Layer 5 of a small transformer language model trained on English Wikipedia (10 layers, counted from 0, width 64).
In attention head 0, each number of a token's query is one row of weights dot the token's vector x. The head spreads its attention over the tokens so far by the softmax of query dot key.

Query weights of the head. A number n stands for n times 0.0062.
q0: -10 -9 -29 -19 27 -15 15 -15 -9 -29 16 -14 -20 19 10 -29 18 -47 6 2 13 -20 35 16 -4 15 -26 6 -8 -6 6 20 12 2 -23 1 11 -11 25 -16 29 15 24 -14 28 19 -37 22 -34 -31 23 -49 23 31 52 -24 16 -1 11 3 -16 -14 6 2
q1: -33 -12 -2 6 -8 9 9 -38 10 -29 16 5 -19 17 36 -5 26 -18 -27 8 38 2 27 14 -16 48 -8 -29 0 -4 49 23 -7 -30 -40 2 3 -10 9 -1 6 26 26 -21 22 10 -13 -1 -10 14 50 -51 28 20 32 3 10 -14 5 13 -15 5 15 23
q2: 28 -28 17 1 -4 -23 -17 17 0 -31 -13 10 -7 17 15 -18 11 4 -6 -3 10 -43 8 31 51 -14 12 -22 29 49 -1 13 -16 11 -24 -36 9 -45 36 -40 5 30 21 16 -10 -23 -9 33 -21 7 -3 -35 -18 28 12 26 -29 40 -3 8 -13 -26 -17 -24
q3: 28 9 9 0 9 17 5 -25 -1 26 5 -3 31 -26 11 -35 -12 8 10 17 -27 -24 -1 -13 -2 -5 26 6 -3 -39 8 -5 18 11 -9 7 -20 23 -15 4 11 -22 -32 -9 27 22 0 -10 -8 -26 -6 22 -5 -2 -12 -13 0 6 2 -5 1 -14 2 28
q4: -26 -6 35 37 -23 1 16 10 3 -2 20 -13 -4 -31 25 5 0 37 -14 -28 -14 15 11 -7 -53 33 -11 7 -1 -18 -1 -13 -13 13 26 25 16 9 -18 -31 -12 -17 -43 -16 32 3 36 -17 4 -7 11 28 -10 -51 46 -24 22 5 3 26 41 -16 13 4
q5: -21 6 16 -19 46 -12 -14 -4 42 5 2 -32 11 33 -24 7 35 -9 -27 24 16 -19 -52 11 5 21 45 -16 7 15 2 -15 11 -16 0 -42 12 19 30 36 -24 -9 -13 -46 -15 3 11 40 -13 23 -19 -19 -17 41 18 -14 -15 16 -1 -18 -27 8 -23 -10
q6: 1 -6 35 -33 -1 0 1 -3 11 -2 23 -7 -18 -19 22 -44 1 35 47 -1 -44 -1 -8 -17 -28 -3 2 6 -30 22 -27 5 -5 -20 9 6 29 -7 29 3 17 12 -25 3 -9 10 -1 28 7 2 -5 4 -33 -3 8 -31 17 26 7 -15 -2 -2 -6 -27
q7: -2 -49 45 -44 -26 -27 23 -16 0 -4 -23 40 -31 19 -65 -8 35 38 -34 20 22 -13 -30 2 13 -3 -10 5 33 13 -25 23 22 16 9 -26 -38 -51 -11 28 -11 9 -13 -18 -14 -33 14 13 -40 -21 29 -23 16 -7 36 40 6 10 13 17 -7 38 -7 35
q8: 12 -38 1 -9 -9 -10 -5 -29 -62 -32 -23 14 -12 -8 -14 -11 -15 29 13 4 35 -10 -36 15 26 -18 16 -5 14 49 -16 8 4 2 -33 5 8 -16 6 -1 19 36 22 20 -22 -13 28 0 -34 11 39 -32 10 8 13 50 -6 7 10 31 -14 8 -16 13
q9: -22 6 38 2 -3 -69 -12 13 3 -19 3 -4 -7 11 18 -10 -42 -14 40 -9 -15 17 8 -18 13 -8 -6 -23 10 4 11 1 -48 -8 -16 10 0 -23 14 -19 1 39 18 -25 -7 13 -21 -21 9 -29 -10 -6 19 2 5 13 21 -23 -49 8 22 39 -18 41
q10: 15 0 22 -8 20 -8 47 12 -24 0 9 2 -38 14 12 9 10 9 7 -10 -39 19 -37 42 17 30 13 9 14 -19 -4 3 -1 9 30 18 27 -34 65 -14 53 21 31 -5 26 33 -11 1 -34 1 -58 -10 -24 -28 -20 13 4 -1 -15 -25 4 17 -1 -23
q11: 7 13 -7 -60 -36 8 10 6 5 11 0 -55 -14 19 -45 19 21 -54 0 -18 -13 5 -27 60 -20 -22 6 11 -37 -15 -8 -38 16 0 -16 13 -4 8 -12 1 22 36 0 2 29 28 17 -9 -29 -6 16 -1 -47 17 14 -27 -15 -17 10 1 4 26 28 25
q12: -29 -43 -30 -8 -19 -38 14 -6 17 -4 28 29 -9 -5 -15 49 -61 -2 -46 20 -26 -53 13 26 21 -25 -13 6 24 32 -11 -3 3 -3 -45 -17 3 17 20 -29 39 7 1 2 0 5 5 -11 81 -22 15 -26 5 -8 37 -46 -78 16 -23 -48 -19 -18 -11 5
q13: 9 -3 -23 -20 -2 25 -10 -10 -17 9 55 2 20 -21 -36 -11 6 -22 19 -6 25 24 3 -42 -4 -12 -9 -22 -3 17 -16 -9 -4 -8 39 -28 -20 18 -21 19 13 -30 -11 -38 34 22 45 -10 8 5 -11 20 -34 -42 -3 -19 -5 11 -12 22 29 -3 10 34
q14: -9 -6 16 -4 19 -5 22 0 -30 -6 -20 85 5 16 92 -18 34 -10 40 16 -18 -28 -3 18 21 -60 -45 29 -18 -20 -41 17 16 -1 27 -28 -34 2 -5 14 -17 -3 -28 49 30 16 23 1 -12 30 61 -29 -14 -12 -5 -13 -24 -21 -13 1 -4 35 7 -6
q15: 29 42 11 16 -4 6 20 -60 -13 -3 -2 22 -1 6 2 9 8 5 -24 -18 -27 -3 11 -29 0 -3 -18 32 -9 -14 14 -1 -8 40 2 21 -5 0 16 4 11 -28 28 -19 1 -5 -37 13 -10 -4 4 -8 48 25 5 -3 -1 72 5 17 -3 5 -34 11
q16: -15 -7 -29 -19 -22 -32 -14 -41 -8 -19 15 6 -9 33 36 -20 35 4 -5 -9 -4 -8 40 3 -8 9 -18 2 -14 -14 51 -1 7 -14 -48 18 -9 -14 13 26 31 -3 19 -9 40 5 -5 14 -4 -52 27 -28 11 34 8 21 -24 0 4 29 -11 19 25 7
q17: -10 1 6 -18 -17 -6 21 -28 17 -26 36 9 7 28 45 -12 17 -7 -10 1 -24 -14 -27 -4 -21 -6 -2 -24 29 0 -26 -7 28 -16 -24 -11 -2 8 14 -6 35 16 35 0 13 -10 -2 23 6 -1 -2 -22 0 51 26 -13 -31 47 14 35 -12 13 -3 11
q18: -11 53 -13 -18 -24 18 30 -15 0 -22 -5 -7 12 13 -1 8 34 -31 27 18 -15 -22 3 -9 -16 8 -13 24 -17 -9 -33 -7 11 12 -20 14 -21 2 -29 12 14 -10 17 -13 -25 19 23 -30 -11 24 -15 -3 2 11 -33 -4 -4 4 12 -34 10 -1 -30 -21
q19: 26 15 -7 -11 -28 -19 -10 -13 -29 13 -18 14 -8 -30 -24 -20 -10 8 -36 4 -21 -13 38 12 29 12 17 -29 -9 -3 -21 -30 9 14 8 -5 7 0 10 -32 15 2 -24 7 -15 6 20 -3 -24 -16 -20 15 15 -29 -25 -8 39 1 -1 -18 -11 -16 -14 -7
q20: 39 -4 11 16 -12 15 34 23 47 -18 -8 0 -34 2 0 15 -12 37 9 -19 -5 13 1 -22 -4 11 -10 -18 10 -12 -11 14 13 32 19 -5 45 13 -26 -7 -52 25 10 6 -7 -10 26 -9 -4 -7 1 17 6 1 -16 19 -21 4 -24 -24 38 29 11 -2
q21: -38 1 -16 -19 10 22 14 -30 -16 25 -60 -8 -10 9 1 48 15 30 -10 28 -14 0 18 12 5 30 29 18 33 8 9 9 -39 0 -19 0 12 -12 -18 -48 -23 10 34 15 33 -19 17 4 17 -36 -2 -41 35 -1 -8 4 7 24 6 1 30 -4 35 -13
q22: -1 -17 -5 -29 -7 24 29 -13 8 -5 -17 24 -3 36 -18 -13 27 46 -32 10 9 -2 5 -14 -10 -48 9 -33 5 29 17 -3 -35 19 20 5 49 18 22 11 17 -36 13 -20 16 -11 33 22 -31 3 13 -12 -34 1 2 -42 37 -95 24 11 26 1 5 -8
q23: 32 15 -14 5 37 20 26 26 -21 16 -5 7 -13 -38 32 7 44 14 9 13 20 33 13 7 3 -27 0 17 9 4 42 -10 -14 23 9 17 22 26 -39 44 34 -9 -37 6 -23 34 22 -33 -10 21 30 3 19 -7 -36 -28 8 5 -6 55 52 2 -29 -9
q24: 47 14 8 -43 75 -9 58 -58 -4 -42 4 3 11 23 15 -22 35 11 26 -19 8 14 25 -23 18 -42 -13 -28 36 30 17 -39 -16 -38 -17 27 -22 -40 18 -32 -30 -24 53 45 -32 2 19 29 6 26 12 -41 -20 21 23 -5 18 13 28 5 -22 13 -3 -6
q25: 30 13 -10 -5 28 -12 42 -14 -16 2 -12 -28 -7 20 -27 -10 -23 -7 -42 -7 2 -23 -33 33 34 -24 1 -10 18 -21 36 -22 43 -24 38 12 26 25 -3 15 -5 3 -8 4 4 -7 7 -17 -34 -2 -3 -5 7 -13 -34 23 -19 -16 19 9 2 8 21 -21
q26: 9 14 -1 1 -4 -36 -34 -2 -10 -27 -20 -19 -7 29 35 -1 3 -7 1 26 80 11 29 -25 32 36 19 -10 -18 3 18 -25 -58 56 -27 -18 -29 -3 13 11 49 16 23 -39 -15 3 7 0 17 -19 17 -23 0 -4 0 -10 14 14 -19 -24 2 -26 29 -9
q27: -54 13 12 -27 3 -55 20 8 37 1 -41 20 -2 -12 -21 -53 10 -37 -12 54 -49 -30 39 -30 13 21 -1 14 -4 3 -39 -33 36 4 -9 27 60 15 6 -29 6 18 -12 -11 -29 23 -15 -21 -71 -14 16 -7 3 -22 34 -2 5 -29 16 -5 52 0 21 -18
q28: -31 -93 24 -24 -10 -1 23 37 -36 -1 -4 -26 26 66 14 21 23 -2 -28 -13 1 21 -27 17 -41 25 29 -6 11 34 -31 -29 9 26 -47 -6 15 6 1 26 14 -29 -38 31 22 -30 -11 -9 -35 -8 41 7 -4 19 -13 26 -34 -41 -33 -15 13 -11 -26 0
q29: -8 25 10 -36 -60 -39 19 -7 -46 15 9 -49 -7 -11 16 -15 52 1 19 -5 -25 3 31 -11 -27 15 6 13 35 -7 4 -23 15 1 -6 -7 -39 -7 -30 36 27 -24 -12 14 -8 31 -3 8 -29 -19 11 -1 -40 -28 15 -40 -45 1 -4 27 10 -10 -21 -16
q30: -16 6 21 3 -7 11 -30 3 -25 3 26 -14 47 7 35 20 42 -28 5 -38 1 -1 27 -20 -37 19 -8 8 6 0 6 23 0 21 -20 14 -25 14 -6 -42 24 18 22 -7 18 13 24 50 -3 37 -20 9 2 -31 10 0 -32 17 -18 -27 10 8 11 -3
q31: 1 1 -24 6 31 -27 28 -27 42 -10 29 -18 1 -11 32 23 -37 -27 0 24 -20 32 48 -25 29 -35 15 -36 46 11 50 -41 -14 42 56 -14 -5 -11 17 67 20 -6 -10 -5 29 -29 52 -3 -19 42 -18 -19 -21 -7 6 13 -4 19 36 -40 -9 -11 -66 -2

Each question shows a short text with each token's key, already scaled and adjusted for position as the last token sees it. A number n stands for n times 0.015.

Then comes the last token's vector x. A number n stands for n times 0.059.

0 "a": -21 17 15 30 20 -30 2 -6 -49 10 1 -10 -11 -49 -27 15 11 -8 12 -20 -7 -18 -2 13 24 56 27 23 -10 -34 17 -4
1 "\n": -23 19 20 31 37 -12 9 25 -78 15 -5 -6 11 -32 -23 -4 -8 -3 19 -41 -3 -46 24 7 40 49 53 -19 1 -50 18 -1
2 "-": -11 11 -7 35 46 -8 20 39 -73 6 -12 -11 17 -35 -28 1 -19 5 27 -40 -19 -19 17 22 27 53 49 -17 -6 -43 10 10
3 " K": 14 11 -16 44 33 -13 14 24 -72 1 -3 -4 19 -23 -16 4 -19 10 33 -20 -24 -27 20 10 18 46 29 9 -3 -36 10 -18
4 "ud": 9 -12 -33 6 23 -36 19 14 -32 3 12 -23 17 -35 -23 1 13 21 18 -5 -16 -21 17 40 3 43 12 14 1 -38 17 -10
5 "a": 3 -17 -19 32 23 -25 5 -11 -48 8 0 -8 -6 -40 -33 12 36 5 25 3 -8 -30 -2 8 21 57 32 11 -19 -33 33 1
6 "i": -31 -18 -30 20 19 -20 5 0 -51 19 9 -15 -6 -42 -24 18 17 2 1 6 11 -46 -1 1 16 53 13 3 -12 -39 32 -10
7 "\n": -24 -16 -23 49 34 9 1 17 -76 14 -2 -6 9 -29 -23 -4 -5 -1 11 8 12 -46 19 7 32 46 52 -18 2 -49 22 -1
8 "-": -14 -9 -23 50 48 0 13 32 -70 2 -8 -9 19 -36 -28 1 -16 -8 -17 13 11 -21 18 28 21 51 46 -18 -7 -44 10 5
x: 11 2 10 -21 1 10 -11 4 26 -4 -7 28 2 13 0 -8 19 25 -15 -3 5 10 3 29 13 -16 -12 -15 -3 10 -7 -2 -8 -7 -16 -12 22 18 -25 10 -15 -55 -20 -4 -4 -1 -4 -3 3 8 7 -25 14 13 -13 -60 -1 8 20 -12 9 -21 17 -1
Which token does the last token look at most? 8 "-"

0 "\n": -20 17 29 25 37 -17 12 29 -80 14 -6 -7 12 -30 -25 0 15 -12 13 -50 -7 -44 23 9 45 52 56 -21 -2 -52 17 -1
1 "-": -23 11 3 26 44 -9 23 41 -75 7 -12 -13 18 -35 -28 2 -2 -1 28 -47 -25 -17 16 21 28 52 49 -17 -5 -43 10 11
2 " K": -9 16 -5 40 30 -16 18 26 -74 3 -5 -5 19 -24 -14 4 -22 2 39 -29 -27 -29 21 8 20 46 30 10 -3 -38 10 -17
3 "at": 14 4 -7 11 36 -28 3 13 -51 29 -24 -29 3 -17 -30 3 -6 17 27 -9 -3 -21 10 20 12 38 24 26 -11 -26 32 -6
4 "y": 12 -17 -19 34 12 -28 25 4 -39 6 -18 -15 -3 -32 -28 8 1 13 36 -4 5 -13 10 30 15 39 21 17 0 -23 22 -10
5 " P": 14 -8 -32 54 31 -14 6 32 -68 11 -16 -4 9 -38 -18 31 25 33 1 -8 -15 -27 17 18 6 38 18 -1 -2 -37 15 -24
6 "er": -28 -28 -39 15 30 -22 5 23 -56 14 3 -12 3 -13 -39 3 6 2 4 2 3 -9 -2 38 11 36 45 6 -15 -48 36 -22
7 "ry": -33 -31 -36 30 30 -9 20 17 -54 6 -9 -7 -3 -34 -34 3 -6 -15 2 14 5 -28 20 29 31 55 28 31 -21 -44 31 -16
8 " —": -9 -15 -26 43 48 8 2 42 -82 14 -14 -10 16 -45 -33 12 -26 -12 -8 2 0 -23 0 24 8 49 35 -9 -3 -36 20 4
x: 16 -9 0 3 -2 5 -2 14 14 -16 2 9 -6 30 18 -20 27 10 -13 -33 13 -4 7 1 -13 -20 7 -12 -9 -11 2 -5 -18 5 -5 -13 -5 13 -8 3 -6 -68 -1 -7 7 -2 -12 4 4 9 11 -29 12 -24 -2 -57 -1 7 -9 -19 12 -19 12 2
Which token does the last token look at most, and with what share of its attention? 0 "\n", with about 50%

0 "197": -18 12 24 12 23 -12 20 28 -57 4 16 10 0 -34 -7 2 -2 -24 10 -24 -21 -5 -11 16 22 43 29 7 -19 -43 -9 14
1 "8": -10 20 5 26 13 -15 8 11 -59 1 1 -4 4 -53 -16 12 -14 1 23 -15 -8 -20 -21 16 28 47 33 6 -2 -29 17 1
2 ",": -11 30 -9 36 21 1 25 30 -73 5 -14 -9 9 -50 -21 -3 -13 3 18 -32 -20 -41 6 10 26 50 42 -7 -3 -38 21 -4
3 " ": 26 29 -23 44 29 -7 31 30 -73 27 8 -28 2 -35 -10 1 -4 21 19 -18 -36 -19 1 2 10 49 41 -9 4 -37 19 -18
4 "3": 6 0 -7 25 23 -13 14 31 -60 9 9 -9 13 -36 -17 3 18 20 25 -2 -15 -10 -2 18 -4 36 38 -5 24 -35 8 -1
5 "–": 4 -11 -31 47 34 -4 33 42 -65 13 -18 -21 8 -25 -20 -1 23 14 20 -18 -2 9 2 29 24 45 25 3 -8 -37 -8 4
6 "4": -21 -21 -23 25 20 -11 8 30 -53 2 4 4 17 -38 -13 6 3 -1 18 9 1 -7 -18 27 4 46 26 9 9 -30 11 3
7 " f": -15 -33 -27 42 26 -26 8 24 -62 11 -17 -1 2 -39 -10 12 3 -12 -27 0 -11 -5 29 42 26 33 39 -4 18 -25 17 -5
8 "e": 0 -26 -45 33 20 -11 14 29 -54 20 -13 -1 0 -30 -39 20 -34 -30 9 18 6 -32 13 5 16 63 46 -17 -23 -47 1 -15
x: 21 -7 -7 -8 -5 6 2 5 -7 -6 15 49 4 10 5 -3 -20 3 -21 -27 25 -18 26 -6 4 5 5 10 -9 -42 -12 -14 -24 1 24 -13 10 27 -14 31 -6 1 -36 9 -10 -19 -6 -2 11 10 -10 19 -13 -21 -24 -19 -1 -9 24 5 -11 -25 -9 28
Which token does the last token look at most, and with what share of its attention? 8 "e", with about 70%

0 "\n\n": -9 13 29 25 29 -17 22 36 -88 8 -10 -10 21 -35 -28 1 12 -31 9 -57 -24 -49 26 0 42 56 59 -11 -6 -33 14 -2
1 "===": -12 21 13 27 30 -13 48 54 -76 2 -1 -33 29 -40 -9 8 -2 -14 14 -57 -10 -22 8 20 23 53 45 -12 -22 -33 5 -8
2 "B": -4 31 -8 32 29 -13 23 32 -79 -3 -2 7 23 -35 -23 23 -14 5 24 -35 -15 -19 17 24 23 24 38 13 1 -34 17 -13
3 "est": 28 10 -2 21 25 -20 17 52 -68 11 -24 -9 35 -29 -14 21 10 11 40 -8 -12 -15 4 23 29 51 38 5 -8 -35 15 14
4 " P": 32 4 -29 51 26 -10 6 42 -77 10 -10 -2 7 -35 -16 35 1 39 10 -19 -21 -29 15 17 19 42 24 -11 3 -35 18 -16
5 "op": -5 -18 -18 36 22 -23 17 29 -64 33 -20 0 25 -9 -23 34 35 2 19 -18 -38 -30 9 35 39 46 25 -7 -23 -30 15 5
6 " Ar": -23 -18 -39 57 29 -24 11 29 -70 21 -33 -8 -1 -19 -23 6 28 -1 -5 1 -7 -16 16 32 13 33 50 14 -12 -54 18 -20
7 "t": -31 -19 -36 11 16 -27 14 14 -55 8 -18 -9 18 -28 -15 -4 -19 -19 -24 -4 -2 -5 -1 4 22 60 37 1 -12 -24 51 -1
8 "ist": -3 -30 -24 24 47 -17 30 39 -50 15 -17 -22 7 -24 -21 15 -21 -16 -11 2 -20 -21 4 28 18 52 22 15 -14 -27 21 -10
x: 26 10 -16 -4 -21 15 -21 -10 9 -4 1 -4 10 -9 -16 -9 8 0 -12 5 -4 -7 20 24 24 -27 10 2 6 -8 16 -35 -15 3 -6 7 3 27 6 8 -21 -58 -32 -22 10 4 -14 25 -2 4 27 33 6 -15 4 -17 2 -7 1 10 12 0 -8 -18
Which token does the last token look at most? 6 " Ar"

0 ",": -9 10 12 25 17 -9 33 36 -79 19 -13 -14 15 -42 -23 -4 12 -29 19 -48 -26 -45 17 9 27 49 39 -4 -9 -43 22 -5
1 " m": -14 31 -6 26 21 -19 26 13 -71 1 0 -13 24 -48 -16 18 -10 -10 29 -39 -44 -16 29 12 37 50 37 -7 6 -38 18 -19
2 "ar": 0 24 3 40 8 -26 22 49 -76 17 -6 -12 -11 -30 -43 30 -29 16 40 -31 -36 -24 29 16 28 54 23 23 -7 -51 19 -13
3 "ri": 49 1 -12 17 30 -22 35 25 -39 29 13 2 -8 -33 -16 6 -14 22 28 -1 -3 -12 13 -11 20 62 1 1 -6 -24 25 -22
4 "ed": 11 -2 -14 19 26 7 2 30 -52 24 0 -5 17 -46 -32 14 19 30 18 -6 6 -41 24 26 25 44 25 24 -7 -38 31 -9
5 " and": 3 -8 -29 43 24 -5 16 26 -70 9 -9 -19 11 -60 -28 2 14 27 2 -6 -2 -41 25 20 30 49 37 -4 -9 -58 29 2
6 " m": -16 -27 -32 51 37 -14 22 14 -77 0 -3 -10 23 -48 -9 18 16 19 -11 0 -26 -22 25 12 36 56 40 -5 5 -39 21 -15
7 "ov": -14 -33 -19 21 32 -5 8 17 -62 14 10 -20 -2 -35 -24 25 -12 -13 0 4 -18 -30 -1 21 22 57 23 6 -21 -20 15 -23
8 "ed": 10 -20 -22 26 27 17 4 33 -55 17 10 -1 22 -42 -30 23 -32 -24 -8 10 5 -40 29 31 13 56 31 16 -7 -42 39 -7
x: 30 8 -14 -4 -4 1 -8 -17 19 25 1 0 13 28 10 5 8 14 -11 -7 0 -4 -6 -13 -21 -4 12 -7 -4 -24 -20 -6 9 35 33 -16 -5 21 -11 3 4 -51 -23 3 9 14 -9 12 6 -29 16 15 17 -11 -14 -46 -3 -16 -5 -11 5 -3 21 17
Which token does the last token look at most, and with what share of its attention? 6 " m", with about 90%

0 " con": -33 24 6 22 24 -25 24 34 -77 25 -22 -20 10 -37 -19 7 26 -44 34 -50 -28 -24 9 14 11 55 28 -9 2 -48 27 -24
1 "d": -6 21 14 28 19 -13 13 14 -60 26 7 -11 12 -14 -4 26 -35 -8 35 -28 -14 -10 7 20 24 35 35 -4 2 -57 13 -11
2 "it": -4 23 5 24 23 -42 2 34 -69 31 1 -8 -10 -34 -16 28 -20 23 27 -13 3 -16 0 32 24 42 28 3 -28 -42 19 -3
3 "ions": 29 4 -4 27 28 -8 2 27 -59 17 -1 -7 7 -44 -29 15 -15 35 23 4 -20 -33 11 19 35 63 44 3 -8 -37 22 -5
4 " were": 37 5 -36 32 33 -21 18 20 -60 27 -10 -12 5 -28 -24 -9 16 42 15 -16 -19 -50 18 4 28 48 45 -14 21 -60 31 -7
5 " ": -5 -9 -27 62 33 -2 30 34 -76 17 14 -25 6 -32 -8 -1 30 26 14 -8 -31 -19 1 3 10 60 45 -11 2 -39 19 -3
6 "ign": -23 -28 -30 24 30 -30 26 57 -73 9 -8 -5 26 -41 -26 26 -8 25 23 14 -7 -12 27 30 13 55 41 1 -16 -42 13 -6
7 "or": -22 -25 -36 23 13 -16 7 15 -31 18 6 16 -7 -24 -37 23 -35 -5 -6 28 -18 -14 16 19 20 28 22 -5 -10 -39 47 -15
8 "ed": 9 -17 -20 18 18 9 7 33 -52 23 9 14 24 -45 -28 14 -34 -24 -2 9 10 -37 19 27 12 38 22 15 -11 -35 40 -5
x: 28 8 -10 -9 -9 0 -10 -6 23 17 -11 16 11 18 9 -7 -8 6 -9 -14 4 -18 -7 -30 -26 -4 16 6 7 -15 -6 -15 0 39 44 -10 -2 19 1 -18 1 -47 -24 -11 15 2 -6 15 12 -21 30 22 20 -2 6 -33 10 -12 -6 -4 -2 -10 27 14
Which token does the last token look at most? 6 "ign"

0 " ": -23 12 16 26 28 -22 21 34 -73 24 1 -23 4 -22 -11 -3 -3 -35 29 -37 -35 -16 -3 7 14 49 41 -3 -1 -47 17 -7
1 "7": 0 14 22 25 23 -14 2 22 -57 7 13 -2 17 -27 -13 5 -19 1 25 -17 -12 -7 -18 25 15 36 29 0 9 -43 8 2
2 " t": -5 10 -15 22 22 -23 10 34 -76 -4 -19 -9 11 -42 1 6 -23 23 35 -19 -18 -10 11 18 35 54 31 -2 10 -32 19 -7
3 "im": 35 16 -22 25 29 -29 17 24 -42 36 -11 0 4 0 -33 17 -10 26 30 -25 -1 -31 16 29 22 37 32 3 1 -62 24 -11
4 "es": 39 -21 -19 21 26 -10 8 18 -44 18 -12 -6 13 -38 -28 7 13 30 17 1 -13 -36 -1 20 29 68 38 6 -8 -36 22 -17
5 " b": 7 -10 -28 36 26 -11 16 20 -80 -7 -2 -12 22 -45 -21 19 9 33 14 -7 -11 -25 19 28 23 35 37 10 10 -48 16 -10
6 "et": -24 -15 -31 20 18 -11 13 40 -69 23 -24 -5 12 -29 -15 20 13 0 21 -5 -5 -11 2 19 21 29 -2 7 -14 -27 32 -4
7 "we": -20 -23 -39 43 37 -5 17 32 -66 7 25 -14 6 -48 -25 40 -18 -5 23 2 -13 -32 11 7 15 50 41 -17 -17 -31 11 2
8 "en": -12 -17 -33 36 20 -10 6 30 -61 11 -7 -2 6 -27 -28 9 -27 -10 -18 19 -6 -30 16 29 36 56 35 -6 -5 -57 27 -14
x: 10 -1 11 -17 1 0 -3 -13 2 -13 -1 3 39 14 -3 1 8 18 0 -8 4 -14 4 21 15 -10 17 -19 -20 7 -13 -14 -5 33 26 -6 -9 4 -16 24 -10 -24 -42 -9 -8 5 -11 18 9 -7 17 -1 -5 -23 -14 -59 -1 -7 5 19 -6 -32 9 2
Which token does the last token look at most? 8 "en"

0 " M": -11 8 4 31 19 -29 29 33 -75 1 -16 -9 12 -35 -17 12 13 -31 30 -56 -22 -20 13 4 16 47 35 10 -4 -38 10 -19
1 "ig": -9 34 12 19 4 -33 23 38 -51 5 15 5 20 -19 -15 30 -18 10 12 -36 -27 -24 9 18 9 54 18 15 -23 -20 17 -26
2 "u": 14 6 21 27 13 -44 5 17 -48 21 10 -15 -18 -41 -19 22 -28 16 24 -14 5 -32 1 3 7 53 17 -9 -26 -31 20 0
3 "el": 37 16 -11 23 28 -11 4 17 -63 31 3 -6 9 -40 -33 8 -6 14 31 -10 -3 -28 14 14 19 51 15 10 -29 -54 33 0
4 " A": 24 7 -37 41 26 -17 23 31 -84 23 -18 -11 8 -39 -20 14 11 16 15 -7 -14 -33 3 20 9 37 34 21 -8 -43 11 -21
5 "le": 6 -33 -13 24 33 -22 34 14 -50 22 0 -7 2 -32 -33 8 25 17 10 -12 20 -23 22 14 25 42 37 -6 -19 -33 18 -22
6 "j": -1 -21 -30 28 18 -14 7 14 -34 12 18 2 13 -33 -17 10 10 11 -3 5 11 -16 26 14 4 56 -2 43 -20 -14 17 -8
7 "and": 3 -10 -27 18 34 -27 8 10 -43 23 6 -11 4 -23 -22 24 -18 10 12 19 8 1 14 41 9 30 15 16 -22 -31 20 0
8 "ro": -9 -11 -27 32 19 -6 15 11 -58 11 7 -3 -5 -50 -35 11 -35 -20 -22 33 2 -15 2 2 21 52 1 6 -29 -41 24 -10
x: 7 5 -6 -5 -3 18 18 13 13 1 20 23 32 2 2 -5 16 15 -20 -3 -5 -4 9 6 -19 -13 8 -9 21 -27 -11 -17 11 0 27 14 29 24 -11 -4 7 -47 -34 -27 1 -18 -22 -13 -16 3 4 -21 -5 -19 -8 -34 -9 -15 -10 -8 -10 -25 2 10
Which two tokens does the last token look at most, in order? 6 "j", 4 " A"

0 "ob": -14 19 22 15 25 -18 27 26 -66 22 -3 3 7 -28 -28 32 8 -12 22 -28 -20 -17 23 25 30 34 23 10 -14 -40 23 0
1 " as": -29 40 -1 26 22 -19 2 29 -66 23 -35 -18 -2 -36 -29 16 -12 -25 33 -41 -28 -34 -9 16 18 43 43 -8 11 -52 12 -8
2 " m": -3 31 -14 36 26 -20 29 19 -78 0 -1 -10 23 -46 -11 14 -21 5 28 -35 -41 -20 24 12 34 54 42 -4 2 -41 15 -15
3 "a": 29 5 3 37 18 -26 20 -4 -40 5 3 -12 -6 -36 -42 21 -10 24 15 -16 -32 -33 11 11 25 64 43 28 -8 -21 10 -5
4 "id": 25 1 -24 17 33 -16 13 8 -66 41 8 -8 4 -41 -25 12 27 41 5 1 -13 -31 7 12 30 45 23 27 -18 -29 35 -24
5 " to": 6 -17 -44 46 16 -11 27 33 -73 24 -13 -3 20 -38 -22 3 43 28 4 -20 -20 -30 22 11 23 43 21 -10 22 -71 26 -8
6 " L": -15 -20 -40 56 34 -4 7 45 -71 8 -5 -3 23 -24 -22 18 16 34 -3 7 -6 -26 31 2 6 40 31 15 -8 -48 20 -26
7 "ord": -21 -20 -31 17 34 5 14 20 -63 5 3 -8 7 -20 -18 26 -9 -2 20 -2 -12 -23 -2 24 33 36 -1 22 -26 -33 34 -2
8 " and": -6 -27 -20 45 22 5 19 24 -73 6 -12 -15 16 -56 -27 -2 -11 -9 -19 17 2 -46 29 15 24 45 41 -3 -1 -56 29 0
x: 3 2 -1 10 -7 16 -15 8 29 10 13 31 6 37 15 -14 11 29 -7 -4 11 -7 -10 12 0 -17 -5 -1 -4 -29 -34 -10 0 11 -5 11 9 -8 -4 8 -8 -40 -31 -10 0 -6 -18 7 -2 0 -3 4 -16 3 -13 -56 14 8 1 -19 6 -20 27 8
Which token does the last token look at most? 6 " L"

0 "p": -26 28 3 7 16 -28 -9 5 -31 11 8 -15 6 -53 -10 19 1 -12 35 -10 9 -13 3 26 6 52 15 -4 -13 -42 23 2
1 "le": -26 28 5 7 27 -7 12 14 -48 8 7 0 12 -56 -29 13 -27 22 33 -10 11 -21 17 18 13 52 32 6 -20 -49 39 -2
2 "ment": 9 25 1 15 23 -6 -4 25 -54 15 -17 -10 3 -55 -14 26 -19 12 22 1 10 -8 2 21 22 41 25 24 -22 -33 29 4
3 "ing": 15 24 -16 22 26 -5 5 20 -64 19 -1 2 8 -56 -10 20 -9 32 17 -9 6 -31 2 23 29 53 43 10 -8 -48 22 10
4 " th": 17 -10 -18 29 26 -5 18 23 -76 -1 8 -4 11 -46 -4 30 6 17 27 -10 -34 -3 15 29 26 47 39 8 3 -29 32 6
5 "is": 0 -5 -26 0 11 -11 7 38 -52 1 -27 -27 -2 -38 -6 11 21 13 24 -3 -5 -16 5 36 23 29 29 19 18 -40 8 15
6 " p": -7 -35 -26 45 37 -3 10 27 -80 10 -14 0 17 -47 -10 27 24 31 -7 -5 -22 -14 21 17 21 49 22 2 15 -32 8 -10
7 "ol": -39 -35 -33 36 38 -24 6 30 -48 13 -18 -16 22 -32 -14 20 -20 3 -19 -7 -1 -20 -1 29 4 59 21 15 -26 -49 24 -24
8 "ic": 11 -20 -12 27 21 -13 0 28 -61 17 -23 -19 11 -38 -31 16 -26 -26 -4 4 4 -32 2 26 14 55 41 28 -37 -35 17 -3
x: 8 -8 -2 22 1 24 0 -13 23 3 3 17 -17 3 -15 -13 -5 -2 -20 -8 19 9 20 7 1 -8 16 30 -4 -74 -8 -10 -8 -2 8 10 6 18 -26 12 6 -48 -12 -7 -4 0 -14 2 -9 -4 9 30 28 -7 11 -32 20 4 -6 18 21 14 -5 -7
Which token does the last token look at most, and with what share of its attention? 7 "ol", with about 70%